Layer 7 of a small transformer language model trained on English Wikipedia (12 layers, counted from 0, width 128).
A neuron adds its activation times its output weights to the MLP's output. To switch it off is to set its activation to zero at one token and run the rest of the model.
A neuron's activation on a vector x is GELU(weights . x + bias), where the dot is the dot product.

Input weights of the MLP neurons that the questions are about. A number n stands for (n - 500) times 0.0011.
n138 (bias -0.061): 540 485 523 543 562 617 534 557 431 757 541 511 511 600 372 530 525 486 537 393 369 562 453 383 365 673 515 500 418 632 468 405 556 526 604 293 464 549 677 292 567 578 272 503 586 318 496 323 680 489 333 618 410 694 507 497 246 471 536 682 607 592 486 444 429 436 384 614 380 512 414 485 652 582 516 671 540 641 374 693 545 468 489 289 454 722 526 586 382 419 684 451 466 691 716 473 547 326 249 349 530 662 630 367 534 510 451 568 430 487 368 440 703 289 300 359 538 309 706 570 242 576 380 353 297 601 406 692
n169 (bias -0.068): 344 589 458 437 600 555 663 573 521 491 472 509 491 461 520 397 509 474 386 654 460 579 485 584 456 551 623 473 360 451 488 309 403 324 395 680 350 430 608 509 454 534 391 603 242 463 494 578 497 539 612 485 400 516 538 417 560 451 547 532 633 420 540 530 429 437 475 528 588 539 471 528 695 459 551 424 521 472 469 425 491 654 494 552 585 540 301 554 634 401 451 659 500 464 442 403 479 286 220 441 562 848 591 413 631 453 456 512 430 536 479 360 561 336 503 435 552 626 651 537 245 736 356 509 643 474 396 361
n185 (bias -0.060): 574 616 405 718 364 520 670 534 599 857 546 496 874 665 669 331 459 640 365 450 755 553 529 329 657 341 378 619 544 509 530 582 474 567 382 508 595 504 624 352 402 449 332 364 598 393 243 359 440 356 311 521 553 584 375 436 520 417 605 647 578 517 166 360 508 597 547 380 270 420 457 567 584 585 318 522 603 424 521 323 519 802 496 376 349 546 248 594 616 278 458 281 594 541 566 338 483 307 447 321 341 369 345 458 217 425 504 435 532 603 624 329 858 526 637 382 692 598 545 450 382 520 398 696 459 430 402 617
n203 (bias -0.027): 592 525 506 462 586 360 576 525 334 449 353 581 548 475 486 491 424 536 271 566 326 532 450 486 415 644 553 489 446 362 443 466 432 530 395 638 524 405 540 446 637 433 435 224 613 470 402 510 442 494 630 548 416 588 601 574 439 389 511 500 545 580 458 446 477 558 533 566 491 640 440 482 509 539 576 583 485 750 367 542 523 556 656 509 329 735 372 646 494 539 362 294 632 441 481 456 565 494 462 457 446 773 500 545 300 719 430 375 452 515 385 472 485 435 485 500 700 622 503 512 475 453 503 548 456 450 573 620
n335 (bias -0.092): 669 486 475 422 483 526 454 292 459 653 626 621 690 562 487 429 377 604 403 528 607 528 401 399 497 329 441 618 489 401 403 381 434 552 435 767 237 414 636 730 481 606 338 543 543 386 590 485 735 554 454 455 437 521 513 597 384 291 657 340 520 625 331 630 348 473 351 573 536 582 618 430 272 259 418 432 642 553 426 525 543 541 503 472 643 391 483 332 482 661 388 561 479 730 493 381 472 437 604 543 602 706 539 591 581 603 482 629 526 543 446 303 369 427 403 494 777 546 757 518 420 572 436 413 641 551 443 448
n702 (bias -0.070): 440 617 429 796 393 542 369 437 639 681 391 438 731 521 534 692 464 433 392 633 512 373 744 474 417 622 399 568 23 428 398 517 682 456 543 391 632 599 434 667 461 626 591 325 529 492 572 371 525 620 342 609 566 692 417 544 490 524 337 255 647 372 549 442 407 614 349 448 805 423 427 431 581 623 588 438 344 642 638 585 571 398 609 548 400 589 484 575 637 330 327 504 343 646 648 493 281 314 569 550 492 662 392 241 573 343 238 559 439 556 225 450 567 341 541 511 483 521 524 662 458 543 365 287 397 784 751 476
n719 (bias -0.030): 437 575 504 537 596 536 621 527 563 775 368 402 385 270 576 573 458 646 473 644 341 680 463 401 472 670 287 474 576 585 473 342 385 470 637 257 471 561 596 530 550 689 483 497 435 664 631 593 543 292 380 712 427 504 289 537 476 420 622 383 639 483 409 557 406 533 285 610 309 613 328 581 615 285 459 242 656 462 774 809 745 438 533 601 480 790 521 533 390 274 449 417 552 641 651 575 277 496 677 246 530 745 390 432 345 653 78 360 572 556 616 487 571 504 613 245 535 375 492 466 429 442 815 424 496 263 301 288
n771 (bias -0.085): 524 462 383 488 695 610 529 437 476 508 653 422 667 525 492 365 433 601 463 564 623 397 382 639 637 705 301 489 172 411 529 425 485 674 673 609 516 727 388 598 173 639 659 353 562 540 560 452 335 403 293 548 434 712 598 327 461 625 594 542 534 532 346 450 761 547 623 628 723 487 116 674 532 500 416 442 592 666 704 471 506 267 574 572 473 674 628 745 608 516 480 438 351 508 517 451 324 391 250 488 395 634 713 334 488 389 246 331 366 523 369 599 464 248 492 426 508 553 575 464 306 571 336 351 393 615 409 427
n833 (bias -0.058): 568 679 320 297 674 491 650 497 364 520 438 680 606 568 392 437 516 558 467 533 545 610 468 390 525 554 551 392 71 287 565 382 459 608 462 559 682 581 601 407 486 474 461 401 510 510 572 464 517 550 411 362 462 434 617 467 471 516 509 363 583 402 436 572 456 557 324 438 580 542 418 530 576 158 523 541 451 507 682 427 646 577 478 574 410 648 704 516 311 644 408 416 567 433 514 495 296 480 483 506 359 603 582 503 497 540 553 318 389 541 536 439 265 442 654 425 456 623 494 631 421 564 497 353 619 707 533 408
n884 (bias -0.067): 424 478 522 607 391 503 522 618 536 552 669 562 389 395 396 428 419 483 506 405 582 467 464 377 419 692 420 516 241 664 357 481 644 552 467 537 461 641 352 639 369 531 539 362 522 473 463 497 541 417 602 322 522 602 509 453 535 583 511 555 646 384 437 521 698 428 603 332 569 627 407 574 346 609 623 491 476 614 677 475 427 371 447 600 590 324 375 521 655 552 482 528 604 449 490 545 515 568 464 436 442 617 492 626 395 465 382 590 491 446 437 343 772 385 503 536 526 509 491 257 555 527 422 567 503 255 600 696
n918 (bias -0.079): 632 375 370 423 673 578 284 519 455 583 333 564 466 231 343 348 516 612 381 496 508 701 496 329 516 394 483 582 434 623 513 319 349 609 687 617 335 654 633 551 429 837 282 539 466 562 367 475 428 299 668 300 417 504 124 491 429 533 676 476 562 595 430 532 633 630 669 512 504 487 366 848 395 115 471 534 479 651 669 686 593 337 468 405 639 676 512 537 504 605 550 577 376 496 351 399 397 303 353 111 450 578 702 454 546 599 627 500 666 533 639 620 508 548 295 371 483 623 742 638 413 414 771 400 451 583 436 471
n998 (bias 0.047): 578 590 522 331 389 644 597 645 471 334 583 275 273 335 343 530 606 380 650 629 471 479 236 761 488 708 740 370 557 539 97 423 425 633 317 542 744 466 585 306 509 298 479 713 194 525 434 754 398 608 592 696 658 593 742 348 649 525 298 742 551 405 632 516 375 557 504 595 530 571 522 358 454 703 522 246 657 383 445 487 490 586 468 455 456 571 388 341 612 517 475 393 500 341 509 591 694 559 451 544 605 467 500 525 534 286 644 488 484 345 546 453 623 387 291 519 461 610 439 692 513 700 513 571 484 500 572 425

Output weights of the MLP neurons that the questions are about. A number n stands for (n - 500) times 0.001.
n138: 558 465 386 375 600 424 434 553 404 613 523 503 620 658 771 305 434 500 565 483 613 620 543 500 493 391 603 564 528 486 391 559 654 350 522 545 619 586 504 483 543 437 668 408 334 253 475 525 654 362 716 366 667 480 533 432 528 688 534 339 550 459 385 396 538 733 529 598 276 241 420 412 550 539 535 448 560 384 382 548 451 453 353 643 440 277 586 591 572 311 475 568 164 568 270 717 528 738 523 618 304 626 445 384 496 518 573 656 560 232 542 388 453 529 470 742 503 711 251 538 570 625 404 463 403 564 514 684
n169: 563 574 432 509 482 693 313 392 511 483 494 454 525 520 454 471 580 485 378 472 551 312 680 570 463 482 477 565 531 622 572 508 503 484 553 606 454 621 428 456 254 600 570 459 669 585 314 517 424 596 545 420 672 494 516 530 246 388 475 677 327 349 673 513 614 461 476 348 459 456 509 406 289 386 478 430 520 586 429 539 883 536 527 450 405 434 517 553 281 556 468 421 401 564 433 203 523 663 484 617 587 417 500 535 444 461 628 486 538 608 418 521 571 614 547 539 598 449 445 415 490 279 424 568 537 525 634 651
n185: 627 331 492 276 522 594 389 429 422 403 391 332 541 712 553 487 545 579 133 666 375 575 454 518 318 562 534 446 305 419 480 402 331 259 658 417 492 769 574 634 579 570 356 646 620 368 655 445 504 616 621 358 458 337 317 602 644 597 516 361 540 641 573 408 418 381 530 512 385 382 366 412 409 282 724 531 353 688 216 593 529 319 561 555 664 744 708 702 320 555 399 632 379 686 378 495 437 688 473 449 382 744 561 538 691 693 545 612 379 352 445 581 62 444 329 417 447 570 783 574 526 576 767 361 850 641 624 449
n203: 368 503 494 400 430 314 428 473 537 512 673 473 608 705 366 320 494 473 462 435 444 573 462 513 491 345 587 510 529 644 504 554 411 539 529 406 576 581 344 515 507 644 571 656 528 491 481 798 593 454 292 503 522 445 565 957 974 518 485 520 370 534 503 660 481 457 579 673 467 410 546 604 587 558 364 500 548 563 465 580 158 444 712 490 524 459 525 408 556 406 452 451 259 552 558 643 631 399 449 519 440 472 361 494 548 415 541 454 373 172 694 503 390 725 464 623 379 453 421 628 434 558 477 524 578 476 258 344
n335: 507 497 398 804 583 471 565 422 655 479 441 506 469 506 647 411 565 483 421 268 552 285 510 490 697 765 410 333 509 549 677 476 359 476 639 387 456 681 295 386 301 380 532 490 470 587 332 762 402 392 467 350 656 648 470 492 515 675 561 704 557 476 551 524 556 557 438 284 565 398 415 630 521 549 680 560 351 445 491 466 412 637 507 439 470 472 543 650 464 538 430 568 372 372 293 528 548 588 476 445 500 337 397 705 615 484 503 351 329 329 445 494 494 516 521 569 623 432 484 456 585 561 586 590 416 552 416 506
n702: 643 739 330 392 373 518 772 614 483 448 155 593 307 590 429 493 605 373 739 576 526 578 679 235 528 557 637 427 494 613 466 583 696 581 613 507 458 442 615 503 508 394 514 570 377 535 611 585 400 515 411 606 586 470 264 627 684 417 417 526 514 339 496 547 595 522 644 546 151 428 301 408 357 500 352 320 414 286 605 562 470 324 711 439 428 535 521 454 478 687 792 355 482 462 482 578 672 383 457 399 410 578 512 411 716 259 531 507 496 428 430 380 667 611 628 356 638 497 507 399 497 477 657 412 581 432 412 504
n719: 554 532 448 356 669 613 405 618 403 541 558 746 479 392 635 500 426 919 369 383 401 564 475 526 373 663 547 446 570 390 729 553 352 321 434 414 571 613 526 588 362 547 298 660 404 402 457 496 413 393 293 302 407 547 453 582 891 507 614 419 476 686 450 609 454 532 574 655 493 489 352 555 453 383 480 620 783 605 384 330 405 279 429 457 576 461 434 554 522 630 576 565 537 572 471 427 751 646 436 467 500 401 293 525 500 478 307 459 714 193 434 496 678 637 476 363 320 748 539 486 606 492 317 456 616 349 504 617
n771: 449 436 629 370 515 412 461 637 399 507 461 727 771 608 673 550 528 481 523 462 467 686 518 399 408 546 330 669 628 522 521 533 608 564 372 692 521 387 470 659 429 636 765 527 637 620 360 367 917 574 470 647 604 517 433 610 618 462 441 611 435 555 508 508 422 327 667 564 489 295 419 637 605 513 402 409 579 633 348 608 415 319 392 333 584 620 486 485 672 442 399 413 589 317 536 243 522 592 423 351 450 518 424 350 435 449 303 589 668 77 500 581 303 685 405 634 385 504 582 380 445 596 451 442 366 527 250 463
n833: 364 432 635 450 393 453 261 244 535 443 618 568 561 500 628 503 510 503 536 392 507 283 639 617 607 531 370 709 647 574 473 558 418 438 520 593 271 369 411 372 329 480 597 561 576 448 543 488 474 459 374 588 709 494 316 492 361 395 510 681 450 506 582 435 610 709 483 686 264 609 486 468 518 744 381 542 728 561 416 529 647 564 565 463 685 419 564 454 541 280 487 507 486 500 440 437 666 392 432 426 612 692 449 589 347 470 351 554 457 533 403 264 684 445 516 572 474 503 346 639 527 352 497 650 464 573 534 594
n884: 467 608 414 713 537 615 484 433 561 564 673 449 436 383 494 450 664 540 568 439 585 361 473 641 651 358 539 409 483 466 448 487 560 391 444 529 533 441 665 534 267 448 542 604 490 460 379 566 611 461 596 424 481 399 503 538 521 537 450 375 432 621 607 500 575 427 554 554 503 577 576 529 577 505 368 393 371 605 328 405 286 500 583 434 616 451 596 550 522 602 282 547 740 484 651 489 530 634 495 486 600 294 210 334 525 514 554 479 495 269 476 486 489 565 570 523 553 511 459 476 552 635 425 503 500 413 464 411
n918: 441 436 663 419 462 414 646 450 599 430 413 456 430 624 741 631 382 515 331 752 246 420 639 443 450 377 570 586 383 578 569 612 477 624 537 416 507 663 485 486 544 776 434 563 371 489 627 561 630 485 526 664 668 455 382 625 421 237 504 519 462 433 323 810 400 380 523 615 396 547 556 646 397 457 309 531 333 619 486 328 485 571 628 452 627 776 596 523 745 695 485 518 489 546 540 444 573 300 575 522 582 604 403 388 507 772 268 444 667 28 587 726 441 492 572 511 461 386 370 322 604 446 298 483 368 329 552 444
n998: 465 497 482 511 531 519 556 434 526 510 532 735 597 432 537 372 529 545 298 537 439 538 527 460 375 408 451 683 430 550 965 586 449 423 569 494 508 594 624 536 464 593 456 358 544 492 587 328 482 400 559 478 446 521 394 431 179 461 597 500 510 539 518 476 561 517 438 481 528 497 271 544 529 431 530 474 522 441 468 503 768 389 542 566 537 543 585 564 486 473 495 500 486 544 459 216 408 483 383 473 518 599 506 670 453 536 410 433 549 952 394 572 349 550 585 534 511 556 565 487 355 459 517 503 441 417 508 550

Each question names a token from some text and the token that comes next. It shows the vector x that enters the MLP there. A number n stands for (n - 500) times 0.0091.

Then comes g, the gradient of the next token's log-probability with respect to the MLP's output, scaled to length 1. A neuron's effect is roughly proportional to its activation times (output weights . g). A number n stands for (n - 500) times 0.00077.

" she", then " connect"
x: 523 453 538 442 524 478 384 491 569 406 580 507 499 471 315 515 601 572 559 581 496 523 482 553 484 540 548 405 436 509 614 394 468 410 488 505 444 549 556 539 413 571 562 656 495 612 439 534 490 655 440 654 556 635 505 735 612 534 622 580 422 442 564 560 312 319 484 648 471 548 440 541 593 470 362 481 482 474 712 606 339 537 516 467 472 553 392 503 399 581 526 429 498 440 517 519 465 569 498 495 488 574 396 275 470 461 569 625 349 92 552 581 466 520 479 531 433 477 501 497 348 504 482 477 346 549 512 332
g: 750 375 313 464 657 610 659 626 343 480 455 273 688 501 376 457 299 459 542 417 445 473 865 435 331 230 588 500 484 550 410 500 499 565 465 569 617 234 422 440 446 438 497 385 432 617 455 544 512 475 408 567 270 535 526 553 519 576 698 465 398 443 422 588 490 447 406 507 523 537 565 429 679 601 593 560 498 457 366 551 392 534 766 663 622 569 440 422 478 768 458 536 534 605 594 332 561 507 548 498 395 447 444 353 549 644 269 460 590 562 550 697 389 490 478 576 507 778 403 325 513 349 445 475 557 361 540 683
Switching off which neuron hurts the next token most? n719

" him", then " n"
x: 456 594 452 466 489 409 454 477 526 510 545 421 550 543 378 459 447 622 535 569 440 546 594 562 691 538 408 449 411 530 612 523 498 470 487 492 487 523 501 563 458 541 559 524 444 648 399 581 420 675 447 580 703 478 468 702 630 589 480 540 422 363 579 492 411 384 417 589 504 544 490 468 438 382 468 464 450 546 607 508 327 530 575 619 489 574 509 557 528 538 633 499 428 463 518 551 359 546 556 424 495 559 418 343 538 437 421 546 332 48 567 494 316 466 418 574 551 545 519 455 581 570 474 480 474 479 594 334
g: 571 466 611 554 651 217 439 273 727 440 656 580 697 582 346 396 478 575 550 624 310 566 581 642 494 444 287 474 609 459 529 560 663 454 409 475 459 613 370 793 377 541 656 397 472 464 413 330 804 463 613 277 399 451 601 436 516 550 461 250 463 651 544 497 532 480 719 525 446 572 493 557 523 316 357 563 291 519 456 371 570 575 611 603 525 452 583 528 495 451 475 404 557 405 413 458 614 309 527 628 367 646 355 484 260 642 572 466 544 527 450 539 416 559 468 526 435 689 350 506 556 681 470 460 335 682 407 460
Switching off which neuron hurts the next token most? n771

" has", then " to"
x: 494 426 520 525 545 563 402 545 504 467 566 417 499 564 369 590 464 589 575 539 500 482 571 593 628 616 557 490 590 596 631 562 465 341 547 515 580 582 422 448 453 482 511 642 476 483 493 531 415 521 456 707 647 468 608 735 601 561 445 600 530 347 606 473 422 530 453 671 409 489 475 485 585 508 403 364 471 451 532 543 225 533 482 495 509 529 542 490 494 396 504 380 331 482 521 548 469 524 474 495 571 574 375 307 524 436 371 609 339 106 593 526 443 446 481 579 413 536 432 508 474 498 518 472 401 557 486 427
g: 464 693 576 399 442 467 509 314 462 330 439 506 495 575 480 616 365 372 416 634 426 363 957 457 393 552 643 511 369 400 475 637 506 499 436 368 401 406 367 400 526 269 553 490 693 475 628 552 281 435 439 568 557 525 586 595 576 493 621 704 589 517 663 364 530 371 605 605 555 572 531 480 578 687 520 680 444 451 519 550 414 450 777 415 434 511 625 375 522 555 569 524 643 482 427 533 373 328 618 433 524 428 748 453 498 344 350 180 479 465 458 276 396 451 466 483 625 628 445 650 482 432 588 399 529 512 736 468
Switching off which neuron hurts the next token most? n702

".", then ")"
x: 433 529 517 689 435 526 520 593 490 438 566 390 544 453 478 514 505 461 496 567 332 496 467 518 674 519 521 466 529 526 627 538 485 492 509 440 637 580 581 379 488 553 542 568 490 501 469 491 374 554 501 586 506 566 514 721 794 488 474 635 439 467 577 490 573 457 497 559 435 588 543 569 499 542 433 497 503 460 480 583 151 503 552 486 450 375 360 490 688 529 468 464 460 415 535 444 551 442 431 489 429 409 365 456 409 408 611 482 511 137 486 489 565 336 518 530 537 468 465 485 554 619 573 670 477 457 453 414
g: 487 617 588 653 253 375 610 543 501 658 569 462 433 499 605 525 606 478 330 531 372 590 496 412 402 336 363 676 330 481 351 417 494 477 589 408 654 497 493 566 417 527 360 247 382 391 706 345 613 524 222 684 616 685 411 544 566 352 487 659 478 509 676 630 561 444 615 515 388 599 444 598 610 487 456 417 593 599 541 536 494 352 418 516 368 495 438 685 680 420 343 235 498 730 644 426 429 472 532 564 390 378 454 680 556 555 530 586 594 537 379 438 630 251 485 470 612 579 461 555 317 429 281 588 445 654 599 672
Which neuron, switched off, raises the next token's probability most? n185

" |", then " Polit"
x: 483 517 571 423 453 500 494 522 442 551 549 474 500 568 387 408 555 551 521 685 469 573 498 529 630 466 532 472 544 480 605 555 458 494 452 558 432 484 478 514 589 600 492 575 399 673 522 542 562 522 614 522 538 472 540 746 712 466 498 380 427 339 554 521 431 478 488 517 476 485 591 336 390 516 404 511 583 471 545 487 226 506 516 427 458 475 559 402 542 585 457 498 474 476 434 410 337 523 584 473 563 513 385 440 513 460 556 616 499 60 565 492 438 551 427 530 463 602 430 501 427 638 470 524 483 500 516 519
g: 567 487 386 590 642 589 750 563 400 593 503 402 564 338 583 506 349 416 491 355 420 347 518 413 479 600 400 514 590 597 615 295 411 374 616 352 517 304 226 618 624 569 430 497 511 429 425 576 588 433 627 274 495 701 533 486 525 672 454 669 685 660 480 505 686 452 307 287 505 418 682 523 245 444 575 657 455 530 583 528 515 393 367 512 437 382 677 427 728 418 460 333 512 562 556 561 451 453 307 516 493 478 616 605 531 669 698 304 424 561 391 574 535 439 534 585 469 495 492 277 332 705 534 397 568 537 479 708
Which two neurons, each switched off alone, lower its probability most, in order? n335, n998

" |", then " 30"
x: 443 466 536 622 458 423 441 510 529 378 541 378 512 495 488 558 572 510 480 520 463 546 537 586 634 473 476 463 513 537 595 593 513 466 476 538 529 439 422 482 675 562 495 695 440 468 540 467 403 535 589 579 559 536 523 762 681 488 440 469 449 492 434 578 499 483 494 583 458 538 607 478 525 574 482 482 536 399 511 441 259 450 505 488 366 467 423 400 589 503 480 493 489 528 519 449 616 444 583 488 515 427 235 523 476 481 559 482 542 26 531 573 511 479 483 514 434 522 539 464 632 536 509 500 411 549 468 527
g: 503 566 474 432 433 502 288 363 446 480 480 482 408 472 457 547 409 355 553 637 572 560 601 302 450 455 416 613 607 647 557 696 659 625 628 575 653 552 426 518 335 305 492 608 698 509 343 302 542 389 472 458 534 410 386 532 458 496 383 363 403 634 415 566 469 628 765 676 346 459 517 443 638 519 360 485 442 410 407 446 598 590 459 530 780 686 617 484 527 333 406 494 426 372 292 553 430 619 355 461 586 661 588 554 371 409 563 517 530 564 493 646 557 610 338 577 514 236 640 287 557 772 769 414 383 376 625 406
Switching off which neuron hurts the next token most? n998

" (", then "F"
x: 364 452 439 597 402 401 417 520 555 441 549 492 495 608 463 449 526 589 495 522 535 532 519 564 570 565 506 509 499 492 607 521 545 551 457 497 609 473 431 497 554 527 505 533 495 485 488 592 471 497 512 523 605 375 524 755 832 455 499 546 500 376 416 526 552 482 509 572 448 492 609 457 497 496 419 423 583 419 544 520 211 460 445 499 432 365 423 536 566 475 538 483 544 442 556 519 563 434 538 479 496 464 193 451 466 539 537 493 497 128 629 442 506 507 553 459 533 550 592 495 640 431 489 563 386 541 517 418
g: 414 638 538 526 506 521 616 398 476 410 637 405 561 619 459 460 649 497 666 574 448 386 334 613 437 574 444 493 614 548 604 415 360 394 538 340 405 585 434 580 642 428 631 704 472 453 587 516 444 723 550 575 409 424 527 597 622 515 431 417 474 476 699 469 276 359 656 646 392 441 347 530 653 465 511 548 671 598 338 479 251 506 786 377 271 446 399 208 474 691 271 506 342 657 399 577 567 652 541 558 485 584 282 577 560 453 531 647 341 500 538 603 501 336 480 630 334 461 440 581 353 436 361 462 759 418 591 468
Switching off which neuron hurts the next token most? n185

"c", then "u"
x: 426 557 578 460 491 485 586 538 512 365 600 388 464 647 553 420 504 426 506 563 425 522 503 682 703 604 631 384 469 487 609 520 492 450 372 434 614 390 395 485 483 462 477 650 517 535 441 501 454 514 518 453 668 491 619 698 773 553 449 617 349 602 550 539 495 364 599 664 480 608 568 405 549 506 494 511 414 518 417 504 118 383 413 480 431 442 428 494 764 403 533 514 415 359 493 489 605 402 522 535 503 501 411 447 394 467 434 558 370 224 503 592 539 465 485 628 475 542 417 440 670 522 387 513 503 426 610 451
g: 562 586 350 703 480 441 486 514 479 415 513 394 565 601 414 518 429 506 614 631 308 360 462 458 410 561 448 370 400 725 600 677 454 639 537 489 453 517 582 625 547 479 471 716 476 478 453 316 580 738 399 562 630 569 691 476 506 536 381 498 475 460 658 485 423 704 238 593 486 667 449 500 474 658 496 231 560 388 555 361 417 357 391 487 553 485 284 589 616 501 404 566 750 513 753 619 514 422 191 374 462 426 339 415 640 550 562 525 284 340 320 679 317 662 452 550 443 503 519 680 403 640 404 553 501 509 457 444
Switching off which neuron hurts the next token most? n884

" (", then "as"
x: 328 442 455 561 414 494 535 582 566 356 543 470 480 565 529 431 512 575 542 590 468 517 438 605 547 581 544 482 430 460 615 558 558 487 433 460 595 456 482 423 467 475 514 436 519 489 427 611 507 592 598 522 564 377 541 754 823 447 469 629 420 400 479 555 478 468 509 519 497 549 546 448 457 466 443 392 515 412 509 594 245 514 415 506 475 363 388 655 649 521 521 482 522 386 557 479 583 445 453 465 526 500 317 453 464 554 554 500 430 157 641 445 508 456 576 461 526 555 591 407 665 508 474 552 389 531 530 400
g: 389 334 343 439 640 619 494 408 363 572 451 549 554 462 618 654 610 619 481 592 445 515 588 377 518 565 329 352 558 421 589 457 583 469 312 585 626 557 585 440 481 471 329 557 644 635 278 577 602 521 221 462 473 460 679 313 459 497 524 617 550 577 439 450 507 431 686 611 600 431 757 295 486 600 380 539 532 563 374 418 462 203 575 522 565 504 683 567 556 229 547 387 271 551 744 448 477 601 416 407 599 427 501 292 617 330 407 457 356 513 604 479 556 441 645 600 637 543 483 635 527 545 536 777 463 552 267 405
Switching off which neuron hurts the next token most? n884

" although", then " exception"
x: 482 433 511 540 535 536 354 586 444 631 611 509 548 521 356 450 485 623 530 595 391 527 514 568 539 636 585 455 607 563 631 512 476 374 539 473 612 602 623 412 555 475 499 537 559 502 500 553 484 552 385 478 600 512 484 737 526 396 473 535 405 459 481 480 474 443 449 600 446 491 514 549 500 409 314 521 505 556 531 580 355 378 582 530 531 598 574 505 508 468 552 511 557 462 587 528 529 461 471 443 377 543 354 420 451 473 545 486 475 39 642 475 384 407 525 582 495 462 434 511 572 445 543 515 397 466 436 467
g: 401 507 301 346 632 516 363 497 547 772 344 665 344 768 482 514 328 463 480 294 565 308 438 509 692 546 526 624 674 501 444 731 459 454 442 414 679 560 661 286 623 491 458 550 289 603 373 380 574 457 549 453 644 417 567 454 558 473 394 393 316 443 397 556 670 630 516 473 525 397 721 365 453 546 565 352 502 674 403 570 539 550 563 387 682 548 222 541 562 535 433 504 334 468 539 330 507 564 410 588 512 503 483 641 507 489 505 577 534 470 477 689 485 482 455 658 456 765 496 630 401 632 494 486 484 249 495 288
Switching off which neuron hurts the next token most? n138

" he", then " lose"
x: 464 498 468 379 511 463 457 459 590 450 518 486 441 571 349 433 526 528 629 582 435 595 487 503 518 543 549 461 473 564 610 413 474 485 509 563 506 575 523 550 417 643 546 699 443 572 356 576 497 613 485 588 605 536 442 680 650 538 530 590 424 466 499 583 398 276 458 571 468 522 398 475 585 359 366 470 549 537 621 546 334 616 579 518 476 523 468 492 566 542 666 497 457 555 472 497 429 470 457 433 498 539 349 338 500 388 452 676 326 68 695 586 431 502 446 468 514 543 461 521 458 579 484 503 437 452 473 403
g: 527 551 628 384 483 573 587 659 309 297 439 591 348 455 228 381 436 627 469 652 581 245 731 438 376 619 496 550 525 419 493 380 657 498 388 466 502 486 448 258 522 386 716 392 397 538 745 601 504 363 493 416 421 551 594 370 613 485 637 372 393 484 492 731 422 540 715 681 295 524 623 665 574 643 584 540 511 570 406 636 525 483 708 748 445 505 468 402 500 424 560 548 715 468 417 330 516 542 515 477 487 498 634 614 342 489 372 261 586 440 372 654 449 586 322 504 462 590 439 320 514 545 479 345 466 495 559 550
Switching off which neuron hurts the next token most? n719

"rea", then " Gi"
x: 573 621 568 496 468 401 412 662 474 440 561 343 526 554 373 532 437 488 452 548 441 568 541 476 617 483 461 394 610 457 651 581 466 579 524 533 620 389 495 485 571 434 526 610 420 588 465 446 387 547 410 601 592 520 566 684 768 671 427 601 358 527 508 503 591 433 447 691 467 415 617 549 542 613 323 488 552 460 483 481 126 621 573 366 343 375 440 429 674 430 498 478 618 380 495 443 665 507 409 548 365 359 341 450 446 364 498 455 453 318 423 486 539 530 513 686 378 635 410 613 629 491 508 534 476 516 520 426
g: 255 481 405 602 532 395 560 543 465 389 442 254 481 575 598 544 304 264 408 464 646 399 284 611 541 395 527 614 473 382 561 642 467 565 542 606 309 647 513 684 336 663 446 517 413 713 621 537 373 558 551 738 647 636 748 398 447 422 636 356 490 511 303 360 637 572 357 474 688 356 556 504 457 412 638 634 470 540 419 538 578 434 524 426 480 448 682 465 558 480 496 708 476 604 606 605 583 536 522 308 428 580 281 403 395 624 706 508 495 431 420 633 356 598 381 409 429 422 588 545 293 389 593 368 466 450 577 671
Switching off which neuron hurts the next token most? n185

"-", then " Rand"
x: 421 516 561 434 447 595 464 588 463 468 517 473 480 467 434 457 483 574 527 551 420 534 470 530 617 475 487 375 561 515 617 548 488 475 520 541 400 449 526 466 458 544 530 624 460 581 483 633 507 569 636 476 608 522 531 777 712 485 501 508 418 521 348 547 590 560 443 581 464 443 630 466 345 389 401 492 552 502 543 568 215 417 565 413 550 393 500 547 415 558 502 511 420 514 490 454 518 522 535 428 414 456 453 439 528 532 620 528 449 76 534 516 494 502 428 525 492 554 421 566 531 492 552 455 464 507 505 494
g: 496 629 633 557 489 637 663 632 461 466 624 277 539 607 666 515 631 480 582 590 534 292 492 559 550 470 551 463 293 257 470 495 642 451 438 544 427 368 386 391 561 791 397 559 528 706 474 480 364 446 338 681 406 320 387 458 513 246 553 400 453 455 441 455 536 612 564 502 680 496 526 740 500 524 387 348 432 611 421 590 507 464 537 367 321 756 506 671 599 455 409 350 442 652 650 569 240 670 615 456 500 360 347 486 446 669 652 517 410 489 655 602 450 626 471 348 392 672 452 530 419 590 455 451 557 315 385 389
Switching off which neuron hurts the next token most? n918

"urb", then "eri"
x: 438 547 450 482 552 445 531 503 587 463 452 518 471 483 567 508 539 517 455 519 507 540 487 611 522 563 574 404 419 381 620 504 446 393 486 466 587 442 488 413 282 390 502 671 524 576 462 541 511 596 595 424 431 453 661 725 752 422 272 603 408 456 477 483 487 529 529 556 594 548 592 379 532 631 441 348 564 572 529 555 176 428 589 455 479 566 480 440 628 491 526 620 509 221 516 431 524 410 513 626 529 520 353 416 580 400 543 699 454 222 537 541 472 572 546 649 403 592 492 493 394 461 409 520 468 407 460 462
g: 479 525 809 748 742 479 491 416 391 331 559 558 571 326 485 416 569 551 503 407 561 247 628 500 360 450 558 581 494 407 422 653 444 490 590 639 465 627 464 448 570 480 446 681 402 610 497 335 549 684 453 693 591 665 525 362 565 518 533 380 457 581 330 451 449 451 574 516 591 453 547 582 448 242 655 331 522 486 521 541 373 496 640 569 278 379 295 437 535 734 312 444 459 445 437 442 367 567 521 499 351 484 623 341 369 299 472 470 494 477 685 534 449 614 810 513 504 459 386 474 527 504 604 450 367 825 598 435
Switching off which neuron hurts the next token most? n169

"-", then " At"
x: 418 508 566 435 463 591 471 589 479 454 509 472 472 468 431 441 496 586 538 555 418 543 472 516 607 468 507 403 549 500 617 528 479 467 519 534 427 433 508 473 467 527 517 635 470 570 470 631 507 537 644 471 598 513 517 776 727 501 489 492 455 513 381 540 594 571 444 557 484 446 623 486 353 389 409 506 565 498 551 564 204 427 567 401 547 396 520 543 417 536 498 523 412 524 499 450 489 531 534 452 426 455 452 441 534 557 624 502 448 69 538 500 512 512 435 501 485 556 425 558 503 477 557 454 480 493 513 470
g: 560 525 469 388 620 671 592 442 536 609 565 459 562 719 610 322 380 315 585 485 561 254 494 388 344 524 469 534 435 508 562 586 500 433 433 384 312 672 349 584 622 760 823 319 615 581 671 494 505 690 332 410 667 431 451 578 375 341 477 636 561 442 584 568 617 452 635 452 581 501 713 582 377 601 450 477 306 541 560 435 522 561 495 478 511 605 320 570 596 342 265 670 414 511 544 429 529 481 516 413 465 336 458 338 642 391 497 528 345 502 400 523 578 421 701 485 516 617 308 496 310 372 753 568 514 371 432 402
Switching off which neuron hurts the next token most? n918